Layer 5 of a small transformer language model trained on English Wikipedia (10 layers, counted from 0, width 128).
A neuron's activation on a vector x is GELU(gate . x) times (in . x), where the dot is the dot product.

Input weights of the MLP neurons that the questions are about. A number n stands for (n - 128) times 0.0044.
n140 gate: 112, 95, 119, 154, 63, 112, 122, 125, 166, 90, 134, 98, 83, 101, 174, 134, 122, 152, 113, 123, 117, 178, 145, 136, 137, 118, 109, 146, 70, 97, 121, 149, 94, 159, 111, 183, 126, 162, 117, 45, 91, 97, 157, 137, 153, 149, 91, 104, 105, 75, 110, 115, 147, 132, 210, 130, 137, 125, 127, 118, 133, 86, 116, 112, 131, 94, 156, 71, 214, 139, 102, 138, 109, 142, 122, 110, 72, 132, 106, 89, 126, 177, 158, 76, 121, 144, 98, 166, 119, 95, 177, 90, 114, 131, 123, 84, 134, 69, 113, 108, 132, 46, 79, 122, 122, 139, 112, 112, 110, 150, 154, 127, 179, 104, 91, 102, 125, 144, 141, 143, 154, 132, 121, 84, 109, 92, 141, 103
n297 gate: 173, 136, 109, 126, 130, 138, 145, 100, 142, 89, 110, 58, 118, 109, 121, 141, 103, 122, 137, 145, 176, 107, 87, 182, 149, 147, 117, 89, 125, 105, 154, 175, 123, 73, 127, 142, 119, 150, 64, 112, 137, 177, 125, 159, 142, 141, 120, 102, 121, 111, 107, 127, 137, 139, 109, 133, 119, 97, 121, 124, 125, 58, 143, 172, 151, 219, 164, 32, 108, 117, 167, 102, 128, 107, 118, 151, 152, 145, 132, 182, 165, 163, 120, 122, 107, 138, 150, 66, 183, 95, 151, 91, 139, 98, 98, 98, 89, 122, 136, 129, 96, 146, 158, 141, 123, 152, 163, 127, 109, 111, 77, 180, 131, 153, 94, 124, 114, 141, 107, 98, 169, 90, 131, 131, 128, 127, 118, 150
n364 gate: 151, 167, 116, 162, 117, 108, 155, 121, 139, 69, 101, 87, 150, 108, 153, 113, 139, 104, 135, 85, 96, 134, 184, 109, 132, 108, 45, 121, 136, 114, 109, 110, 143, 107, 153, 106, 154, 112, 139, 100, 125, 167, 148, 62, 86, 189, 118, 139, 156, 163, 142, 123, 75, 87, 76, 113, 165, 141, 116, 92, 159, 116, 174, 147, 142, 99, 129, 132, 114, 111, 149, 107, 125, 110, 143, 157, 93, 152, 119, 137, 124, 122, 128, 146, 120, 93, 75, 103, 197, 108, 125, 120, 138, 156, 155, 152, 116, 131, 145, 116, 159, 147, 120, 143, 190, 107, 139, 96, 96, 100, 193, 103, 146, 143, 163, 92, 125, 95, 96, 94, 111, 117, 180, 116, 155, 124, 111, 157
n397 gate: 182, 102, 57, 136, 96, 105, 185, 146, 92, 102, 107, 150, 113, 133, 111, 142, 132, 158, 125, 115, 91, 68, 34, 123, 121, 91, 154, 124, 121, 130, 90, 111, 146, 152, 81, 161, 138, 142, 124, 168, 72, 193, 131, 102, 157, 146, 113, 136, 166, 101, 121, 135, 173, 143, 149, 156, 67, 145, 179, 131, 167, 172, 123, 133, 117, 155, 148, 120, 146, 144, 164, 178, 162, 128, 150, 150, 133, 109, 104, 137, 57, 118, 127, 158, 114, 87, 140, 79, 121, 100, 161, 139, 90, 151, 170, 195, 113, 157, 115, 129, 186, 127, 130, 128, 182, 113, 135, 129, 149, 186, 106, 123, 109, 178, 158, 148, 115, 129, 193, 105, 141, 165, 129, 103, 112, 124, 142, 115
n411 gate: 195, 180, 94, 112, 136, 197, 133, 115, 139, 120, 117, 160, 68, 160, 79, 108, 104, 49, 171, 118, 106, 133, 93, 147, 82, 119, 100, 126, 132, 122, 111, 117, 81, 105, 136, 103, 100, 105, 97, 112, 154, 186, 138, 170, 76, 159, 174, 155, 159, 129, 165, 128, 149, 106, 100, 123, 76, 79, 140, 89, 99, 128, 131, 98, 116, 161, 141, 132, 114, 165, 148, 103, 178, 130, 113, 143, 123, 139, 156, 166, 136, 128, 188, 95, 178, 158, 171, 108, 127, 86, 159, 113, 139, 53, 54, 125, 117, 74, 141, 125, 161, 159, 164, 104, 152, 110, 77, 117, 81, 119, 119, 133, 179, 119, 123, 108, 127, 115, 97, 137, 109, 147, 178, 141, 156, 161, 155, 163
n439 gate: 123, 136, 74, 143, 151, 170, 109, 134, 147, 169, 156, 121, 125, 67, 64, 91, 166, 154, 105, 145, 93, 128, 119, 140, 123, 87, 153, 133, 118, 112, 143, 84, 173, 125, 144, 178, 125, 51, 158, 87, 75, 117, 151, 111, 140, 69, 152, 103, 114, 118, 144, 122, 132, 148, 212, 149, 108, 99, 90, 123, 186, 145, 84, 103, 96, 127, 108, 125, 97, 92, 118, 163, 57, 124, 111, 157, 114, 140, 177, 138, 120, 107, 129, 161, 124, 113, 134, 143, 169, 91, 88, 134, 108, 129, 152, 140, 103, 92, 103, 67, 152, 113, 123, 131, 158, 142, 149, 137, 170, 126, 130, 138, 158, 153, 157, 147, 156, 116, 193, 133, 118, 145, 131, 119, 124, 131, 122, 106
n457 gate: 130, 105, 123, 132, 99, 136, 120, 152, 134, 104, 133, 100, 169, 182, 148, 104, 146, 147, 135, 63, 104, 91, 101, 134, 161, 138, 82, 153, 156, 153, 86, 105, 122, 141, 147, 181, 119, 136, 156, 166, 105, 101, 179, 141, 143, 89, 97, 143, 61, 141, 92, 127, 70, 122, 132, 135, 159, 107, 206, 188, 116, 150, 126, 114, 163, 148, 164, 158, 159, 143, 121, 141, 128, 88, 69, 216, 135, 197, 153, 109, 94, 115, 127, 114, 158, 124, 82, 119, 158, 121, 111, 117, 61, 97, 121, 170, 86, 201, 107, 116, 168, 104, 122, 111, 130, 139, 155, 134, 125, 88, 89, 173, 137, 131, 195, 119, 194, 169, 93, 121, 117, 124, 128, 132, 173, 189, 145, 135
n140 in: 137, 137, 163, 133, 117, 88, 83, 136, 116, 96, 155, 113, 138, 128, 181, 158, 130, 114, 150, 160, 141, 124, 171, 120, 110, 142, 81, 138, 119, 138, 100, 158, 131, 112, 149, 130, 143, 129, 87, 103, 147, 102, 182, 145, 102, 83, 132, 130, 205, 118, 168, 158, 50, 123, 163, 128, 93, 140, 89, 59, 105, 96, 120, 75, 105, 114, 173, 162, 153, 86, 128, 90, 52, 98, 171, 140, 104, 129, 173, 119, 178, 147, 158, 93, 157, 172, 101, 143, 187, 175, 131, 106, 113, 111, 76, 92, 137, 135, 83, 83, 136, 157, 162, 145, 118, 130, 208, 150, 140, 96, 98, 96, 124, 120, 167, 134, 130, 109, 159, 141, 63, 216, 121, 144, 139, 82, 108, 134
n297 in: 80, 127, 151, 123, 93, 77, 118, 97, 118, 81, 202, 55, 125, 136, 135, 151, 144, 138, 154, 190, 173, 96, 137, 177, 119, 91, 97, 105, 107, 185, 182, 126, 158, 121, 129, 126, 72, 124, 121, 147, 132, 175, 166, 85, 139, 156, 152, 136, 143, 145, 129, 123, 150, 90, 115, 133, 87, 83, 134, 70, 112, 147, 98, 132, 146, 143, 121, 109, 174, 131, 116, 151, 195, 154, 130, 178, 146, 133, 97, 173, 149, 116, 136, 142, 163, 114, 163, 88, 104, 140, 98, 171, 134, 140, 125, 129, 128, 177, 99, 103, 120, 117, 130, 89, 83, 173, 107, 156, 66, 98, 86, 96, 169, 89, 203, 143, 101, 136, 101, 130, 135, 139, 128, 93, 99, 148, 67, 86
n364 in: 162, 176, 117, 147, 116, 126, 102, 181, 167, 114, 103, 116, 190, 178, 146, 186, 89, 141, 119, 126, 142, 131, 154, 127, 129, 131, 113, 126, 139, 122, 170, 167, 118, 131, 170, 147, 158, 139, 146, 101, 114, 115, 133, 95, 88, 169, 118, 163, 121, 124, 156, 162, 152, 81, 61, 121, 107, 149, 80, 92, 166, 132, 154, 107, 97, 66, 139, 89, 167, 150, 174, 138, 131, 137, 177, 160, 95, 122, 127, 29, 97, 77, 144, 129, 64, 132, 45, 104, 166, 114, 97, 171, 172, 195, 234, 101, 102, 101, 140, 102, 104, 87, 185, 187, 181, 91, 155, 137, 168, 124, 196, 114, 98, 144, 128, 248, 160, 61, 136, 48, 158, 127, 96, 110, 152, 136, 52, 144
n397 in: 104, 139, 72, 145, 134, 172, 143, 97, 106, 86, 97, 160, 163, 174, 93, 167, 70, 103, 145, 113, 111, 162, 136, 162, 93, 107, 133, 125, 112, 104, 100, 155, 141, 106, 146, 58, 192, 102, 100, 116, 147, 128, 85, 162, 65, 115, 112, 134, 127, 152, 170, 152, 128, 102, 133, 36, 174, 135, 113, 136, 143, 123, 136, 156, 167, 128, 90, 112, 119, 149, 156, 167, 158, 83, 121, 99, 103, 99, 131, 97, 136, 112, 163, 153, 49, 138, 203, 80, 110, 128, 147, 97, 138, 162, 165, 68, 170, 62, 115, 162, 209, 117, 183, 118, 100, 136, 126, 125, 129, 104, 126, 116, 124, 132, 142, 101, 36, 93, 151, 128, 153, 161, 61, 76, 109, 90, 99, 145
n411 in: 117, 127, 120, 125, 91, 135, 146, 45, 101, 117, 164, 143, 92, 90, 109, 117, 96, 138, 143, 133, 77, 167, 60, 148, 156, 96, 55, 137, 129, 174, 190, 106, 95, 82, 127, 144, 112, 186, 151, 143, 131, 180, 162, 133, 162, 114, 127, 144, 184, 123, 132, 102, 87, 46, 133, 166, 112, 102, 117, 129, 131, 131, 181, 127, 127, 132, 180, 165, 119, 105, 139, 138, 174, 90, 73, 97, 158, 160, 88, 113, 111, 139, 128, 69, 110, 125, 129, 50, 97, 115, 148, 139, 119, 157, 113, 196, 117, 119, 60, 178, 170, 80, 201, 69, 87, 55, 108, 126, 163, 122, 142, 160, 145, 113, 116, 165, 172, 162, 134, 131, 98, 139, 141, 162, 193, 113, 114, 145
n439 in: 146, 121, 137, 99, 98, 87, 103, 112, 165, 121, 172, 119, 142, 133, 165, 166, 100, 117, 136, 113, 163, 69, 178, 97, 158, 135, 122, 222, 115, 141, 130, 158, 68, 159, 127, 183, 135, 110, 131, 102, 158, 62, 142, 143, 129, 161, 119, 134, 94, 156, 133, 97, 130, 166, 153, 96, 74, 125, 130, 131, 158, 102, 175, 143, 126, 175, 151, 168, 160, 110, 113, 99, 156, 105, 143, 89, 100, 173, 143, 112, 171, 130, 119, 151, 142, 176, 155, 120, 133, 159, 118, 136, 105, 162, 153, 131, 89, 131, 132, 130, 90, 178, 113, 116, 76, 69, 106, 116, 136, 66, 125, 75, 180, 153, 133, 117, 153, 130, 158, 84, 133, 147, 162, 170, 97, 151, 152, 154
n457 in: 130, 181, 160, 147, 149, 167, 169, 156, 162, 117, 98, 105, 122, 83, 185, 130, 105, 123, 185, 103, 173, 157, 114, 136, 113, 129, 201, 139, 174, 146, 148, 135, 102, 140, 147, 127, 164, 115, 148, 66, 142, 187, 131, 134, 131, 146, 121, 115, 144, 112, 186, 111, 89, 115, 104, 91, 170, 101, 48, 192, 137, 170, 129, 130, 104, 176, 112, 150, 162, 109, 203, 167, 122, 151, 110, 78, 125, 143, 119, 104, 153, 98, 130, 116, 74, 174, 144, 196, 147, 151, 161, 99, 213, 127, 147, 135, 135, 145, 163, 144, 93, 145, 148, 109, 164, 197, 112, 155, 145, 149, 126, 171, 179, 76, 143, 161, 104, 125, 182, 172, 108, 125, 126, 141, 89, 110, 126, 191

Each question shows a token from some text and the vector x that enters the MLP there. A number n stands for (n - 128) times 0.038.

" a": 124, 183, 125, 115, 118, 154, 142, 126, 115, 175, 114, 131, 122, 107, 155, 173, 123, 104, 83, 144, 139, 112, 127, 155, 178, 177, 127, 138, 174, 156, 127, 153, 158, 141, 118, 132, 153, 75, 106, 153, 112, 91, 117, 132, 146, 87, 134, 131, 144, 72, 137, 112, 118, 130, 109, 126, 113, 129, 128, 129, 132, 148, 148, 128, 128, 108, 145, 152, 85, 192, 140, 133, 163, 150, 114, 149, 161, 151, 210, 98, 139, 145, 138, 48, 118, 134, 168, 105, 113, 118, 89, 155, 110, 132, 94, 74, 168, 74, 110, 133, 141, 135, 118, 126, 113, 130, 93, 139, 146, 145, 136, 137, 136, 97, 118, 120, 155, 112, 147, 100, 115, 124, 104, 104, 128, 146, 102, 95
Which of these neurons fires most? n411

"t": 88, 107, 160, 139, 190, 165, 102, 135, 155, 169, 88, 149, 115, 121, 173, 147, 132, 180, 105, 132, 107, 76, 122, 151, 140, 130, 142, 118, 139, 121, 149, 162, 114, 127, 150, 144, 148, 102, 122, 165, 133, 120, 140, 139, 137, 147, 123, 82, 131, 150, 132, 130, 73, 128, 81, 129, 138, 155, 152, 137, 132, 122, 96, 137, 120, 100, 116, 94, 111, 170, 104, 145, 137, 149, 149, 138, 138, 198, 153, 97, 142, 147, 92, 141, 108, 172, 129, 126, 90, 165, 94, 123, 186, 149, 126, 106, 114, 131, 113, 146, 136, 147, 130, 104, 114, 96, 132, 98, 164, 132, 107, 125, 146, 116, 127, 92, 170, 119, 126, 136, 156, 121, 144, 133, 157, 131, 88, 108
The three highest activations, in order: n457, n297, n140

"v": 136, 137, 118, 148, 137, 153, 125, 121, 142, 159, 154, 150, 113, 140, 146, 138, 140, 108, 87, 129, 81, 122, 114, 162, 108, 102, 149, 111, 128, 101, 150, 127, 140, 94, 130, 194, 97, 77, 153, 149, 159, 124, 110, 138, 122, 172, 193, 122, 133, 145, 128, 138, 117, 118, 157, 93, 142, 199, 104, 110, 168, 102, 149, 119, 114, 94, 177, 134, 111, 136, 137, 103, 115, 170, 145, 135, 134, 180, 103, 154, 141, 146, 82, 135, 136, 184, 161, 150, 95, 204, 96, 105, 118, 141, 121, 95, 142, 126, 147, 110, 76, 113, 141, 128, 175, 117, 125, 119, 129, 136, 150, 129, 126, 69, 89, 129, 142, 102, 147, 148, 106, 121, 123, 121, 130, 159, 102, 144
Which of these neurons fires most? n439

" of": 136, 141, 122, 124, 120, 111, 155, 134, 143, 164, 113, 127, 127, 150, 182, 128, 154, 173, 116, 138, 134, 100, 128, 103, 98, 141, 158, 166, 167, 130, 132, 148, 140, 137, 129, 139, 158, 93, 108, 157, 116, 96, 153, 89, 155, 118, 138, 143, 106, 117, 148, 124, 107, 117, 91, 145, 127, 150, 114, 92, 139, 105, 119, 152, 143, 160, 148, 146, 39, 167, 137, 122, 177, 151, 133, 122, 149, 147, 167, 85, 136, 108, 140, 90, 118, 141, 130, 137, 148, 129, 87, 116, 122, 152, 133, 91, 88, 106, 128, 105, 147, 171, 108, 127, 168, 139, 101, 141, 109, 115, 147, 108, 120, 136, 71, 92, 121, 117, 132, 161, 131, 110, 101, 118, 136, 134, 128, 109
Which of these neurons fires most? n364

" l": 116, 128, 176, 164, 121, 95, 134, 126, 112, 168, 94, 113, 160, 143, 165, 111, 121, 151, 115, 145, 162, 117, 121, 115, 117, 159, 170, 136, 136, 130, 119, 153, 138, 127, 141, 145, 127, 98, 118, 175, 90, 93, 94, 152, 170, 132, 164, 168, 100, 138, 144, 154, 140, 141, 167, 79, 117, 162, 114, 104, 186, 122, 135, 143, 123, 101, 161, 105, 91, 144, 109, 92, 156, 134, 117, 119, 160, 174, 152, 62, 130, 156, 138, 91, 108, 148, 154, 127, 105, 119, 90, 98, 98, 193, 111, 99, 198, 79, 137, 126, 143, 130, 111, 116, 137, 150, 120, 135, 154, 129, 105, 110, 157, 122, 127, 145, 133, 128, 111, 99, 130, 108, 129, 106, 120, 109, 95, 125
The most active neuron and its activation: n297, at about 0.14

" m": 139, 131, 105, 134, 150, 143, 129, 138, 116, 138, 129, 130, 178, 150, 135, 120, 138, 91, 130, 151, 152, 119, 111, 122, 131, 159, 158, 146, 117, 141, 132, 155, 136, 108, 94, 114, 144, 90, 103, 169, 103, 120, 135, 146, 143, 161, 104, 170, 119, 120, 137, 138, 173, 159, 156, 115, 170, 132, 111, 100, 143, 161, 112, 148, 127, 102, 130, 112, 95, 129, 115, 110, 132, 154, 132, 122, 114, 166, 152, 26, 131, 130, 97, 95, 57, 155, 148, 145, 126, 136, 72, 117, 82, 183, 79, 137, 166, 78, 149, 114, 128, 140, 119, 112, 120, 126, 124, 130, 148, 128, 126, 136, 164, 104, 98, 123, 171, 113, 140, 107, 94, 105, 138, 137, 129, 142, 90, 154
The two highest activations, in order: n439, n297

"ap": 107, 140, 124, 99, 143, 157, 104, 98, 121, 146, 166, 165, 149, 100, 171, 124, 91, 158, 90, 161, 103, 43, 143, 198, 101, 119, 125, 138, 106, 145, 140, 128, 142, 118, 131, 102, 139, 118, 110, 200, 149, 106, 131, 141, 126, 95, 155, 172, 143, 137, 115, 99, 87, 106, 99, 116, 170, 161, 86, 113, 138, 133, 85, 128, 164, 121, 153, 155, 142, 99, 176, 107, 135, 170, 133, 139, 143, 155, 107, 101, 113, 130, 90, 102, 128, 111, 124, 143, 118, 139, 93, 115, 152, 141, 158, 97, 137, 126, 95, 152, 119, 143, 102, 119, 159, 100, 129, 155, 116, 184, 97, 104, 116, 149, 138, 94, 107, 118, 128, 141, 134, 149, 96, 114, 159, 121, 163, 112
The three highest activations, in order: n439, n457, n364

" C": 106, 95, 126, 152, 136, 174, 134, 130, 99, 84, 124, 129, 116, 152, 141, 142, 136, 113, 104, 120, 148, 89, 149, 130, 155, 113, 166, 121, 106, 129, 163, 137, 162, 125, 144, 144, 114, 85, 137, 173, 144, 114, 137, 98, 144, 138, 168, 141, 123, 106, 134, 136, 151, 144, 131, 118, 145, 160, 125, 93, 160, 114, 135, 118, 115, 132, 163, 121, 124, 153, 126, 124, 153, 175, 113, 150, 172, 209, 126, 153, 114, 151, 92, 109, 105, 155, 104, 148, 111, 195, 142, 144, 68, 183, 137, 104, 138, 95, 104, 126, 144, 106, 112, 107, 118, 157, 102, 134, 154, 157, 119, 125, 143, 164, 106, 117, 168, 78, 133, 158, 150, 137, 127, 123, 140, 124, 101, 96
Which of these neurons fires most? n439

"id": 112, 150, 140, 101, 113, 125, 104, 115, 107, 173, 82, 132, 115, 115, 184, 138, 95, 118, 118, 172, 132, 135, 123, 108, 139, 180, 128, 133, 90, 156, 155, 165, 147, 144, 110, 129, 134, 62, 118, 154, 99, 171, 147, 103, 140, 115, 158, 184, 138, 128, 122, 94, 97, 111, 142, 147, 143, 129, 140, 169, 111, 186, 81, 151, 137, 124, 168, 145, 113, 90, 146, 67, 111, 128, 127, 156, 115, 107, 143, 91, 130, 136, 148, 90, 116, 127, 149, 133, 113, 124, 146, 118, 94, 152, 115, 77, 124, 148, 102, 135, 130, 108, 118, 91, 158, 132, 92, 163, 136, 122, 117, 151, 135, 117, 133, 160, 155, 80, 140, 126, 171, 94, 88, 141, 170, 168, 90, 142
The most active neuron and its activation: n457, at about 1.2

"est": 136, 117, 162, 143, 162, 122, 135, 157, 104, 144, 138, 123, 137, 129, 150, 156, 86, 177, 127, 142, 98, 89, 89, 169, 155, 144, 165, 164, 111, 172, 147, 167, 171, 142, 125, 146, 137, 98, 121, 152, 49, 113, 130, 122, 155, 121, 143, 121, 168, 80, 127, 159, 87, 116, 114, 133, 124, 192, 154, 159, 123, 129, 142, 144, 130, 137, 165, 90, 101, 143, 131, 152, 146, 154, 124, 155, 149, 175, 106, 95, 139, 124, 117, 107, 140, 143, 119, 153, 140, 133, 98, 116, 172, 166, 129, 117, 143, 130, 116, 140, 148, 134, 161, 139, 143, 114, 86, 126, 104, 136, 110, 142, 161, 102, 103, 129, 73, 107, 151, 129, 130, 97, 101, 139, 144, 132, 181, 123
Which of these neurons fires most? n457

"g": 175, 133, 198, 144, 146, 127, 150, 144, 150, 113, 104, 157, 103, 110, 130, 154, 123, 181, 91, 138, 120, 100, 98, 196, 95, 133, 159, 120, 118, 134, 138, 152, 169, 114, 116, 91, 116, 137, 132, 150, 125, 94, 140, 145, 132, 119, 143, 143, 156, 116, 125, 170, 153, 126, 161, 128, 165, 158, 93, 150, 145, 148, 71, 165, 119, 151, 152, 136, 98, 172, 127, 90, 147, 143, 135, 133, 173, 186, 156, 121, 181, 105, 138, 125, 160, 179, 117, 122, 121, 166, 150, 131, 111, 129, 141, 124, 183, 160, 170, 165, 89, 140, 86, 135, 110, 100, 111, 104, 92, 113, 149, 118, 139, 131, 144, 125, 101, 108, 169, 143, 125, 134, 136, 149, 139, 142, 80, 126
Which of these neurons fires most? n411

"^{": 134, 156, 154, 136, 165, 128, 159, 154, 135, 144, 115, 147, 124, 165, 82, 160, 116, 167, 125, 143, 169, 128, 140, 140, 129, 97, 122, 118, 131, 145, 134, 150, 138, 123, 154, 125, 95, 99, 113, 192, 124, 90, 66, 111, 134, 185, 107, 152, 139, 114, 63, 101, 119, 140, 106, 115, 130, 118, 168, 142, 141, 137, 181, 134, 138, 154, 156, 137, 78, 132, 159, 103, 79, 123, 119, 137, 169, 163, 156, 106, 86, 129, 138, 107, 112, 109, 171, 178, 160, 98, 112, 118, 130, 141, 149, 132, 96, 94, 154, 122, 118, 98, 120, 114, 121, 116, 98, 157, 107, 162, 145, 130, 142, 166, 110, 129, 113, 99, 128, 139, 134, 144, 136, 105, 186, 129, 136, 60
Which of these neurons fires most? n140

" J": 120, 114, 124, 83, 151, 151, 133, 114, 105, 84, 140, 113, 137, 140, 134, 96, 137, 165, 103, 144, 159, 92, 124, 135, 136, 129, 182, 137, 137, 122, 161, 141, 147, 124, 164, 196, 121, 113, 94, 192, 136, 125, 128, 120, 113, 139, 180, 89, 132, 133, 118, 136, 144, 130, 143, 104, 156, 150, 96, 115, 118, 131, 118, 142, 111, 164, 141, 117, 105, 157, 116, 99, 142, 182, 88, 115, 102, 207, 127, 113, 97, 136, 99, 104, 115, 151, 112, 116, 95, 159, 112, 150, 70, 141, 125, 144, 107, 88, 131, 142, 141, 140, 100, 150, 138, 146, 114, 138, 168, 117, 134, 118, 159, 142, 121, 122, 128, 77, 118, 127, 153, 146, 132, 144, 147, 123, 92, 106
The two highest activations, in order: n439, n297

"|": 111, 159, 110, 132, 163, 148, 120, 120, 157, 124, 122, 149, 127, 146, 124, 168, 92, 133, 154, 159, 177, 129, 137, 156, 118, 110, 123, 136, 136, 167, 137, 167, 101, 156, 140, 158, 148, 87, 139, 158, 123, 73, 122, 103, 160, 111, 122, 146, 144, 122, 98, 123, 130, 131, 148, 108, 100, 127, 122, 121, 156, 122, 127, 116, 194, 123, 143, 106, 46, 135, 159, 123, 136, 136, 122, 163, 137, 167, 178, 146, 133, 146, 160, 123, 94, 131, 129, 138, 124, 128, 92, 114, 132, 161, 174, 150, 140, 95, 148, 128, 147, 133, 106, 144, 156, 104, 130, 130, 123, 167, 153, 88, 126, 153, 102, 161, 115, 101, 144, 168, 102, 158, 142, 113, 133, 128, 147, 84
The most active neuron and its activation: n439, at about 3.2

" |": 107, 138, 153, 142, 119, 152, 117, 126, 162, 78, 123, 108, 137, 176, 124, 169, 100, 166, 98, 144, 162, 124, 151, 137, 88, 120, 124, 141, 136, 165, 163, 149, 115, 155, 86, 177, 125, 82, 125, 141, 128, 113, 140, 81, 172, 116, 127, 133, 150, 102, 116, 131, 101, 158, 146, 101, 155, 121, 156, 145, 164, 126, 158, 120, 161, 136, 138, 113, 39, 167, 112, 115, 120, 114, 130, 138, 124, 126, 141, 122, 112, 148, 163, 110, 120, 101, 148, 134, 163, 159, 94, 104, 135, 140, 139, 96, 128, 94, 106, 120, 137, 129, 90, 159, 99, 112, 129, 124, 124, 113, 156, 108, 152, 89, 118, 165, 123, 115, 146, 143, 154, 113, 108, 112, 144, 130, 98, 109
The three highest activations, in order: n439, n140, n297

"á": 120, 141, 113, 130, 117, 130, 143, 139, 110, 109, 153, 169, 107, 93, 143, 126, 114, 119, 35, 139, 102, 111, 132, 125, 152, 91, 140, 95, 146, 165, 189, 146, 145, 126, 117, 151, 145, 80, 127, 157, 134, 119, 118, 130, 104, 94, 169, 151, 144, 145, 121, 105, 122, 167, 136, 116, 138, 114, 105, 166, 159, 88, 162, 137, 127, 151, 125, 131, 112, 152, 140, 93, 137, 144, 148, 142, 108, 167, 83, 155, 97, 149, 78, 162, 122, 188, 147, 123, 113, 191, 149, 108, 147, 126, 110, 119, 77, 104, 90, 151, 71, 134, 138, 136, 133, 112, 146, 155, 106, 109, 94, 103, 134, 128, 129, 96, 139, 100, 180, 179, 146, 143, 90, 119, 132, 147, 111, 89
The two highest activations, in order: n439, n297

"her": 137, 134, 163, 132, 133, 102, 142, 161, 82, 150, 152, 137, 148, 94, 178, 193, 150, 131, 139, 118, 129, 138, 143, 83, 176, 145, 145, 160, 155, 115, 148, 155, 164, 138, 110, 80, 138, 144, 116, 142, 114, 125, 146, 107, 122, 140, 127, 156, 104, 130, 118, 117, 120, 138, 124, 110, 130, 155, 85, 163, 146, 138, 124, 139, 147, 130, 124, 113, 68, 182, 125, 95, 125, 143, 106, 165, 159, 215, 127, 120, 134, 119, 173, 110, 127, 124, 115, 112, 125, 191, 132, 133, 136, 112, 119, 87, 127, 143, 103, 120, 116, 140, 112, 121, 113, 118, 87, 125, 115, 126, 120, 143, 110, 140, 99, 154, 169, 69, 133, 122, 87, 107, 130, 97, 139, 137, 129, 117
The two highest activations, in order: n364, n457

"c": 99, 157, 131, 163, 137, 145, 105, 159, 107, 156, 109, 165, 114, 144, 177, 139, 122, 155, 102, 153, 132, 86, 174, 136, 112, 100, 106, 177, 111, 131, 140, 136, 139, 133, 127, 115, 138, 109, 151, 178, 88, 155, 145, 124, 84, 120, 148, 117, 141, 103, 109, 106, 87, 146, 141, 92, 143, 179, 121, 125, 128, 150, 99, 186, 144, 141, 156, 112, 119, 104, 135, 117, 56, 174, 107, 166, 151, 142, 134, 37, 164, 154, 137, 108, 132, 153, 112, 160, 102, 142, 87, 127, 126, 147, 114, 89, 121, 113, 98, 112, 142, 147, 124, 95, 158, 148, 129, 153, 118, 161, 117, 124, 194, 150, 106, 89, 138, 82, 145, 138, 129, 129, 112, 135, 118, 135, 128, 98
The most active neuron and its activation: n140, at about 3.7

"9": 91, 111, 136, 80, 168, 114, 104, 71, 74, 137, 112, 119, 150, 153, 91, 140, 88, 94, 61, 159, 150, 135, 128, 125, 127, 123, 156, 140, 135, 102, 148, 143, 132, 130, 85, 176, 132, 120, 125, 146, 120, 127, 110, 141, 125, 183, 118, 187, 120, 126, 116, 146, 122, 135, 130, 122, 125, 168, 126, 159, 120, 117, 84, 117, 110, 98, 113, 138, 114, 93, 136, 128, 112, 127, 136, 134, 146, 179, 91, 133, 156, 127, 83, 133, 130, 80, 170, 121, 177, 154, 147, 141, 134, 180, 106, 119, 166, 101, 122, 115, 104, 115, 120, 166, 119, 95, 122, 114, 84, 142, 152, 144, 121, 123, 78, 157, 146, 96, 189, 164, 156, 118, 53, 134, 141, 158, 129, 121
Which of these neurons fires most? n140

"l": 115, 75, 150, 121, 143, 102, 136, 113, 175, 158, 157, 158, 126, 147, 144, 136, 99, 163, 114, 123, 99, 145, 116, 165, 97, 117, 158, 115, 157, 120, 149, 149, 133, 162, 110, 149, 103, 129, 132, 142, 143, 111, 136, 139, 115, 144, 164, 153, 125, 142, 88, 171, 113, 90, 123, 124, 121, 192, 93, 126, 174, 91, 140, 156, 170, 166, 156, 176, 136, 151, 117, 106, 151, 195, 148, 179, 167, 190, 155, 135, 123, 129, 123, 121, 123, 220, 128, 152, 123, 161, 112, 154, 110, 132, 129, 90, 114, 153, 115, 141, 148, 144, 114, 170, 141, 151, 142, 123, 123, 127, 122, 124, 148, 101, 99, 140, 115, 115, 172, 136, 140, 123, 163, 128, 159, 103, 74, 134
Which of these neurons fires most? n397

" B": 120, 114, 147, 136, 147, 149, 87, 126, 130, 79, 138, 114, 110, 120, 152, 144, 87, 154, 69, 156, 153, 107, 115, 120, 138, 140, 154, 146, 141, 160, 142, 177, 155, 123, 112, 142, 116, 77, 97, 168, 143, 108, 138, 98, 145, 127, 125, 151, 97, 129, 142, 130, 154, 130, 133, 91, 111, 133, 114, 113, 158, 133, 136, 130, 153, 143, 169, 136, 96, 166, 127, 140, 181, 156, 115, 141, 119, 148, 174, 77, 136, 143, 146, 110, 110, 119, 113, 174, 100, 172, 128, 132, 53, 159, 112, 122, 147, 99, 137, 127, 120, 143, 102, 144, 98, 131, 99, 111, 123, 160, 156, 114, 103, 132, 98, 143, 124, 114, 120, 118, 116, 104, 122, 125, 151, 142, 134, 125
Which of these neurons fires most? n457

"ud": 137, 150, 99, 116, 146, 92, 94, 110, 150, 174, 122, 155, 139, 107, 164, 119, 83, 170, 108, 154, 143, 87, 135, 135, 117, 127, 159, 123, 147, 126, 116, 187, 124, 127, 143, 148, 101, 60, 90, 163, 198, 142, 96, 124, 133, 142, 144, 159, 108, 99, 141, 99, 98, 96, 134, 136, 137, 123, 104, 156, 87, 136, 91, 146, 185, 121, 180, 127, 125, 167, 172, 107, 121, 135, 123, 141, 145, 113, 168, 56, 128, 124, 92, 104, 116, 131, 103, 143, 115, 120, 115, 114, 124, 141, 122, 63, 131, 112, 176, 144, 104, 127, 145, 139, 90, 98, 128, 115, 137, 130, 112, 96, 122, 108, 111, 100, 115, 69, 160, 121, 132, 122, 127, 128, 140, 142, 76, 146
Which of these neurons fires most? n411

"ar": 115, 114, 120, 136, 158, 89, 122, 178, 151, 124, 134, 159, 150, 120, 134, 123, 101, 130, 104, 162, 105, 96, 123, 157, 113, 79, 169, 141, 129, 174, 107, 198, 164, 153, 125, 142, 126, 112, 103, 170, 170, 94, 100, 114, 92, 142, 159, 171, 115, 141, 96, 151, 103, 105, 157, 131, 129, 158, 112, 174, 144, 151, 102, 153, 142, 89, 141, 141, 112, 181, 143, 116, 107, 156, 135, 124, 99, 162, 87, 70, 158, 140, 111, 122, 110, 137, 179, 134, 98, 134, 119, 158, 132, 90, 106, 105, 76, 151, 145, 133, 129, 147, 129, 96, 115, 112, 133, 134, 94, 183, 69, 122, 155, 100, 131, 111, 103, 92, 143, 119, 145, 122, 138, 150, 102, 120, 92, 124
The most active neuron and its activation: n411, at about 0.39